Layer 5 of a small transformer language model trained on English Wikipedia (8 layers, counted from 0, width 128). Numbers have three digits each and are written without spaces.
Take only the direct path to the model's output, skipping the later layers: a vector added to the residual stream pushes a token's score in proportion to its dot product with that token's output vector.

Output vectors of the tokens that the questions are about. A number n stands for (n - 500) times 0.0022.
"ub": 539450479466700612381579382527510365524556604275499707584437239541565585630683552207435459444548415451471423290369314495503428627524622732525320595480519464548489700409509560381315444515388626653380641340485715493411779714488395606376553703485438441346650276299613514231546567419469572465394418579625533413416367424549361552747568452533520752507842464400411644360496560506445529510544
"A": 464394420616615598452492522354498620525467492430404410520576349472525460700472534419548296444397448352447655527329460543404418625607697377332513651548300368382519499538520462452495665543566432569556431425458483638373675225502666533318409441560427608523687553594526483363402501379466464691718427513743534456555349403643612444545524536503518470559614547439730599579439416424551546539443
":": 329598314263670527380501614502469657545411168615562682531431457394533575340413387524460700396439436668498595453547375622406407468502522522529585363510751602720640532676560437403498495483282594501804369533651445456252621731385285495678436609480509620633390618413455435557285577692395609391532471389434582484445495458396636562454293480551495738643546243691475470516353608411519338495420
"^": 523462504521341733689525687600512747392397640580411656553275338311387437566566571346518567386524661603538554565829332633483471608359479582303369558250649612680607409614524446443346607347607440456800389471500508397625564410299667403385618538535409543542362750559392500541481343628437406411479420316470401393686503523462315690226584531429503589730589196548501701581291288449366462605531
"|---|---": 292490282233760513601540407859637464583147443660333667574360347300394507609415494263657619904552526633583609526706407236513704472396583598750391377482467405600462380388590405489379739636616576156433313355342955531725428337562582395591631443508513642360422689619553624690905567517347343457350231333550482116462474384449548280283613832207685315366724442687537723443372630504517344425630
"– ": 498533591325685678258625503599510434417263434566506510530271450351274266445374452658383876702575394683592571368732477549493476494433733684655631439536454421541503287555496280574536543376428455609260440755447504621471377559383473351756518303662442671673272437495541571498434417324527252468426601560631812676437485661490382479645484450445470426565550432270544426603652664427725402506240
"_": 673641511364503330636473592705491767543460415355344705690316401414615541619752503404386540418619654363511349560601330591671449600292569563224243343359414476704449509394686563451488624285487425678555374552471536565539460358387658367583611521536334430579572859554495197516568447630285510624700580364621508394398321547587449480556622789130640714487491341665602549484152458377423411536317
"a ": 508709475544553434686515592381543431640567514391181466628592508669548451458242369747463597258620420475362557590344589641289561566701425619591573567564520759525478541418418475491609498783379411533491606482618667442375406587523393540486346518720551421350386494492391547634488492312614448539537467358417580478485553605598511603439360382260435505344341502611535697757350433545357439343258
"{": 503667239547367537579596608490393534473391468376414706490036333346725393591517524612593427367558560452786401565867153680526607723357518550439399540410467597389333559461588625665507675208612299561537535581690644490602170345203640498351428546507494419677465680244474387662591231503563262366494395481558607498532612481549427695498332800240490781559715214578620339685512585436361666654344
"(": 518300499578640406419482576511549565403397413499422445661289492390507364489430455787349414507459288341600503366765411773299427495388458771570368311451574473635503433535452543556525295263460550422484670719552417474548597640294654370375492444572624576738445786654461383438515232453695238707634493507559531599770552461537380381374467592206362580673680428445654755400519632543575559492395
"\n": 652716475609561327428608549498565368495510230717484690309414485392522390428513287487397537351476338539638643304745528479386395484641527424368509604469736703452370323388445251432400390589516642542522364656567504465571392703282629473445505463519575523602634552411391558465383495686648524529450682398624466596593511530494348403331575403589608519543481361525417605701353531302568540576672
"=": 553753612293755665358183361526778911333341361273374610686244457176327489641661613723457596376671232506629453236896216636548447805430368805527440155820520297706723225540516653418496855392219488530383603359480511676542429368301771394497267645276616459667308454627397538539563623543228630526314781230663414566354501506618750141548229648358410647444621419416695611486331565615402592633393
"\\": 693711468568511305438452399539665760685398467334343630710382436212419368593441476519584519282589550539563429340678201550448396700500646596385591489331437567504433477478621587265542736387670527793487595355411578508495464477310506486442370494374523368801523422550368195609770584425451409535613523204578548391240587443580527354422462810399665710595730464535743446386339485592332600515450
"/": 549400567391413574371598432412606482515473421496610575620338543481531509518470541506427536621464471605620553355492394437461230481599539665385558342495541457598609509502363465714624399513343357585705509458420430419581545650389685253726459572515658469691452734493345495424392403391439612764518385576564530586470358446437503395499325603466524425814405394541566623695350474363446384677329

Output weights of attention head 1. The head adds the sum of these rows, row i times number i of z. A number n stands for (n - 500) times 0.00097.
o0: 461189221549335397545560487533391481434538487583458514359591452439630367467383525386543377479541284538630576648556573462394559499568502612401424620509812504344457547529483365515461460467490549372649404509398662644629631639634292636713498667460530420351612487436429682585419159586492642422494419387388483591611731377641575551247539600467548682587540571399518482449538599429518534300545
o1: 633721651355530225547580630553531547626418351533801328565564534583486463507642563302559505533586201615519635434478345370638405461767658512424568582521651489537500449437479421595197628476409303547397519477425663407582511323435505361668497572341600463689559500499520592561534769536279596332231628604472595283381471553404631553605554503576527332265626288527387460478314550274470405621554
o2: 727533353669490455665757778398620448394440610216583479380604423654479564494457466428489576439594572409414561630504483530517675389362525512702525302337643460700537588340751284664569618574598294611439427614595222613365456466317747730718546503290448488516388634504433528529564538192319521506674356505610187495622350481602387566480553509526570333191505236581294570588534413450391394571533
o3: 433438489611579373337598704602311594583892663564485593466483409442449632497459411431599593385473578496512290486422536472598487346567507415261472593428757620405465350320394501556354484457524390311345686416691361537505651536467456503552402711542540455478653320450337545586508422675608587571383498522541349504480317739546621632378721255493462480518335598646388527579386789423489243604562
o4: 332626494557583590304363502423472735388492519461576404501457560691459440550518455656375593341528517575630656483628411640450560523534506490455465681553514300565351617390671472494492606444523745454558580497505224531509332464346579505326427411316491553498611648659570569238558343382499345375367471602695398806408646559488385367545526440383448414529570422417562614562461494634551554489360
o5: 662545380483610306348648390384531579520384424342698731526718489467562578703458440350644416538514509480436601659397491585552553595590356427422379589421423445711489754562629596619451481483334428405482426443591371386298473589519586420409313598577512667333671540629331424536789503507455394509508508669511429487547467234493414475432610731316552682377417428551422619610433534389398431396468
o6: 751448430179397299614585478396520626451238529456549511846519339432508471607491383750446481483708700465552434525309616643355499467384536358254491708467802378678771459134535698599648586786535412591458434558590409426542520426528712434498389647343736744703317585371349660628447467298329419425291311559423600386490296436496179583585643660569408481712430384614586458682475365491422224512458
o7: 557518388681615402459516593470698624515830496500523345639289476577605496507527508350365513711463607451645340450593256476550515620392465423348629715450383453457211494551568446420599349296364392577398469380662513430436396467407527431599688537658378507801696841521571434315320442416439480499133640534637398672584605339318402522606513400481472678645495357429601427551427490296653680562476
o8: 479435436602434417436549471488500601458454764440649493432600378358526568458426428492325444281500277755433656375515602355644331776370582498381479363594737482729529229475565315682474490620573670549671384439683471476509541564460457292570360285338563297477725382427296703520376642791600670458382513349575486508595604607339659612386679530620654340627437425265526537590626376447422494527448
o9: 636513589600489496282617635579467437384673454469314443565470360323564435565684473407556335516733422388555505644418509575497510602562627476636426606623530584321524463406268571528476723456664499539523672344474334274532481274300403432532503631378493435636625533528321451450400606601392356482721480119694497512561414704513540418464544625466500432541679476653451580317399549540262565523554
o10: 414597676452606551686486328701418389333563542319441581458440294509269357425491291675509524776396398810580445456386641339467586463578474535358367761555525504530325369619489488557484327409338461427262273750578628697439500361535661516537657565489473617621483511358415574309480541555591468255586617489462586622465558597718491459404537449676608592533473534201282464528692353621648395536445
o11: 478566391546675668390448612350488512690486451565456495649389470195629299408527578535456446538408417424504615362566563699295635515353561475398332415669681512609436453526273393578302507597388565556548376397534421497487400759336613497648592641472292499453551548407586541742453333786606491479516465603638466463347471571472588210534633371472777484515373463570458627530555521388486333475587
o12: 541523490690665561531574610643180310303703252621246353530431581492498316447725509566451719685592460573424665637544603274557424582480553368381562532557449541422644618694632790497475549560438566509230360524386554532563543381495492480592635664535633482352539315566577511348358371491632320314461589337474735430274381546642587491529442534503298665616756507548496178423356374544163535398448
o13: 536455294371676402474634662397597739382339359652457515493326271390498625708523620441332344458502326669479621362476549432401661591524566537405403344551563549546619511560459515342524483384449308318625466301496485516448646572444408680661533354649669472559355548592394470721631594443421567426533465593614636283582618521493549525200684583361451385470540485280540646543413536621454543689489
o14: 483577465453667743488657647544504470545448360657381527633320589544549566624522404583412431405376553457523545346568316375452593583485580433710424567409558455590732508676601459381541303289735421500568567429484382490499369566513561519378432459437487370714355470446539484582366404729335733455527526608619476548575398511560692284368303435708476697589480391709357530431325537390220470417528
o15: 275519555353709632460510617521431393383518725423418500423509392829371481532631619568397626432596420449281637682482523629424698570469481405580464496654231458533477520557180425475646792548838409541373559675243345697288471492527366668307552586633500567400637322646599495284456570529344255486457515391593588428556238487402635446592556510495456465485591581471459460369408474163785546446678
o16: 488554492581598360199454536382419336461573554392454561436373503404626333390513536780514613710424319359560411434537655580367422613431650697446438545614493412291452544404642288516547383305389489619371486636555571541463579762560350339571498610426602467895402515621393664687519336631658246273533672534471644399352429416524499513525468481601412543692590374340325524341607662727467592559458
o17: 404344607303332597450309499451556558532350589612418750506498280431487533281420327359430676594502326642718627360800545429670472674234599728606566471526382281548405362550419333595399693380461389469533656471318511441596589434552753578495529463363559526456377463630417644646582463574554516729486547369574405540380428351347674445348708502556670652416580545331610440551791324542534520427355
o18: 395608307362410371598340404414294372531501454597490240574383538574533298480545547422585587383579443609455623385588619633425412550490665729552286698654397578617378595634342463766488435386462350371573449511775414326335479429400512533672411597726611509409369598514571435532696473552634604495525648416433526673535744680424443462455429553521561405392494430482563490584387611495386278362742
o19: 649535338442395220352629556427422308632541343450462563586435608218528708529488423603325699387770429439492501597422453507417686558490566448544697777583618528286234594688317527418625575377451704376634558471492621386518489507602350408339444552676594531587701439508432585221564450503537587436587582450360418519344478495516542619478696396339664617363448375582335610469451372484437559505639
o20: 350529626781659393541575509353484554377659478486335845505661350613509714506589502449421385637573403498390637677641271690510403373496426701605571478405485470384375597636488643508513641703337577445291566512442568303599531623547313625189406454360311526554493405682543603244532339528410484444483454239270294421532428444755514631383616281391522602456700481451698417453289429709363502539743
o21: 420625826447582739414619345585397706519471405521737457396226203404449391366390274449397595688415470551566330438547524441575464545275458494375573238686518652497423553385574390336567617453576428794614385427504523484571474346343506627480598517534500476629400411509590581493644481504713408373620449458484568507528378547300526519567447513795635659749498647495309331563649345422590689409476
o22: 421577528219541747606729754648711382652309472561548414554407508497219524607481458390630588485340490552549586579493580285516537623387343454605455414588517535651562480482589185441419550465680457268732561552484585602712228296552265534638549567688515804416540443433393341753573642439399251503415352721749610558586576392157575450442383611422475257487511592346342507462613287493735024571523
o23: 441604332605580399787493538678448636497446630393368239718420449584420495548702514504555285533561210409559267424483568550422709532449384608523441596523611748625458428533403407342509393489682643292470477514452402331642635669413465588412477550427414397531420442593434271354604530656455478591575461563475412541533711495354636562319595566249494522623579688567474319503512288498447653357630
o24: 467437508482555641555514498505571576469173679523613498395511459578261619361413519457383507444411262522538294264524354704505480617498611568593492625583417493591558327311461225490441480598604653505686387474444464431406411569473604572555610623491580483550693436590611601689446345346414545417495723669468517534357684425256499512406619593577508318343712462380392510655442429360670509627693
o25: 504430808555614351627587593548498515176788446309292667603418257570675440518521589645521617492762586488453430423509491551480370684725444756376514490389543661358558382492409419194185349537572443549342514456337581406604508607401642592407249353677389516468598434519459454611600394478485426473372559345442654515527591588545496268458374333445526550281377330674691702745609685682622436585361
o26: 584524254492566588687540208573472581460407482319441530657399359483540429493456385462387673465606483428546308433406498356655491457492564520467385440549563325468776487557609642418531398583245477626442516518529506459451565523618534655564364493512599554586322699453355577359567534263332506464494487621379686561532583575341542635668574459568371481579515598605532700360387542673321352831339
o27: 254314470303310379550485367296481447507485599670515189656570558448390287658512430460403498614636659651487513542446416495459446414631516376587368408426513586544542633559618491480461460569507506615740619598306662501548576418531414645501684705565277442461591767574490589665607682509192171447429544650371298332482569502542504620375528377517438417471629540387310624654567709562395405492509
o28: 564685669304408319673605502489593618446657396630403365583300639501401295570400468652446602584565528557513511389507373521435348547529405538747401448635598740620554572560524384527307489413622665534576348571591510443326317343499722460415527523599541621578520348423468510484427386386773529470395376268630547567353491298522845346486496556576415358268426413719493615611234531508547635466344
o29: 233424464698662559499549627505674678610423762483616456377353443505289536462565635319477548422430432426528471369363407358464723627482628592581451581523451339309411452565521483461352503710758546420632516520520411489431686397738468685308499440494166373440434279620395498593421769559481476458641403696641697424508317328681689541468527671348564529481376425319495476584354453499441634381589
o30: 574516428651484470421559402404485229705572669634404474506524581580353319402371575524524641434546518493568484467549509458491385535592396330468448417645484549420424370539430271587577408507726382526552641625597532474607579565390774388666738491416460339463558459263407653380526396625380514461218475525511632644434569510490318389586617441641608260396651798669436487422524493535603579205523
o31: 624777220431369576521558369514455509561702644360566420524490625424525359428388365450429579549515586479526634510609231438484647371640436496379424760707578376334564526439633464434526437477492448582457483528430462530457502501349469634249598451683472412409421620710580415415537460545536489804420461473558554440581498581320394418492573395451725540609445301492395401637718598444377572627441

Each question shows a token from some text and the vector z that the head gathered there. A number n stands for (n - 500) times 0.0015.

"se": 533556403327549558617588454388540525603551618448500462453528314492489381511474574544521682502542
Which two tokens does it push up most, strongest first? "– ", "/"

".": 198244694135646496807609236357435593711421823636473317435543279482500561559442589166669705378512
Which of these tokens does it push down most? "\n"

"est": 426595410411598411578736560554466602521624591505566458463407368423592564636498480349553633450472
Which two tokens does it push up most, strongest first? "=", "– "

"rec": 491606412496503505697513457503493411529559596481478447493442447520411390563379457520473531423549
Which of these tokens does it push up most? "/"

"s ": 535542315333440590416534545514535590525590587500492445473502450611513395528502355412447590356443
Which of these tokens does it push up most? ":"

" ": 546619339519543459649546437512532444561621583541498363444448474501533505546411475561407533508478
Which of these tokens does it push down most? "a "

"|": 278655522260939450741764542373441620466464489575607637598342269568625505748356549682559578519625
Which three tokens does it push up most, strongest first? "– ", "=", "/"

"B": 584342553506535518656617653494529499387615468635342520480587572540493630591583403350406616553539
Which of these tokens does it push up most? "^"

"| ": 434570495415615490666566565409448682391699575604464547546469269431732632721393563428514592415442
Which of these tokens does it push up most? "|---|---"

")": 351647521341876482695709540408452613483486493564609589575377335567576501714387531636548581498591
Which of these tokens does it push up most? "– "

"ir ": 593636407504539456694605471503475490572700581596480385382449479418574444635441501495454538477389
Which of these tokens does it push up most? "|---|---"

"an ": 420527451464587591725697604560356412407696590524437552431619583574478512470500492369367491589617
Which of these tokens does it push up most? "\\"

"st": 418494487447613484520568510542492586497561672509475437564544446455590523587561542459536516421537
Which of these tokens does it push down most? "ub"

"e": 438492349397627436588571475498546619476531621519483416519453405514525527559541535463509527468478
Which three tokens does it push up most, strongest first? "=", "– ", "("

"uc": 547356552489533532661592637485492527389598492629364555487591601516450627593554392367424608558586
Which three tokens does it push up most, strongest first? "^", "A", "\n"

"H": 531414287518600398349619369436489548548570656469630521453445581454464562479485449470407527459464
Which of these tokens does it push up most? "("

"in": 482468354455477442583382555449567574623522525479577594423521343584545541576503517363424561399429
Which of these tokens does it push up most? "– "

"i": 412497535469516488403546527574326514566527508533540447442531587474519560571513456437580644423496
Which of these tokens does it push up most? "\\"

"M": 503383526483553492646566628475523543458537499641414541478540477573512579633475424421485594569551
Which of these tokens does it push up most? "^"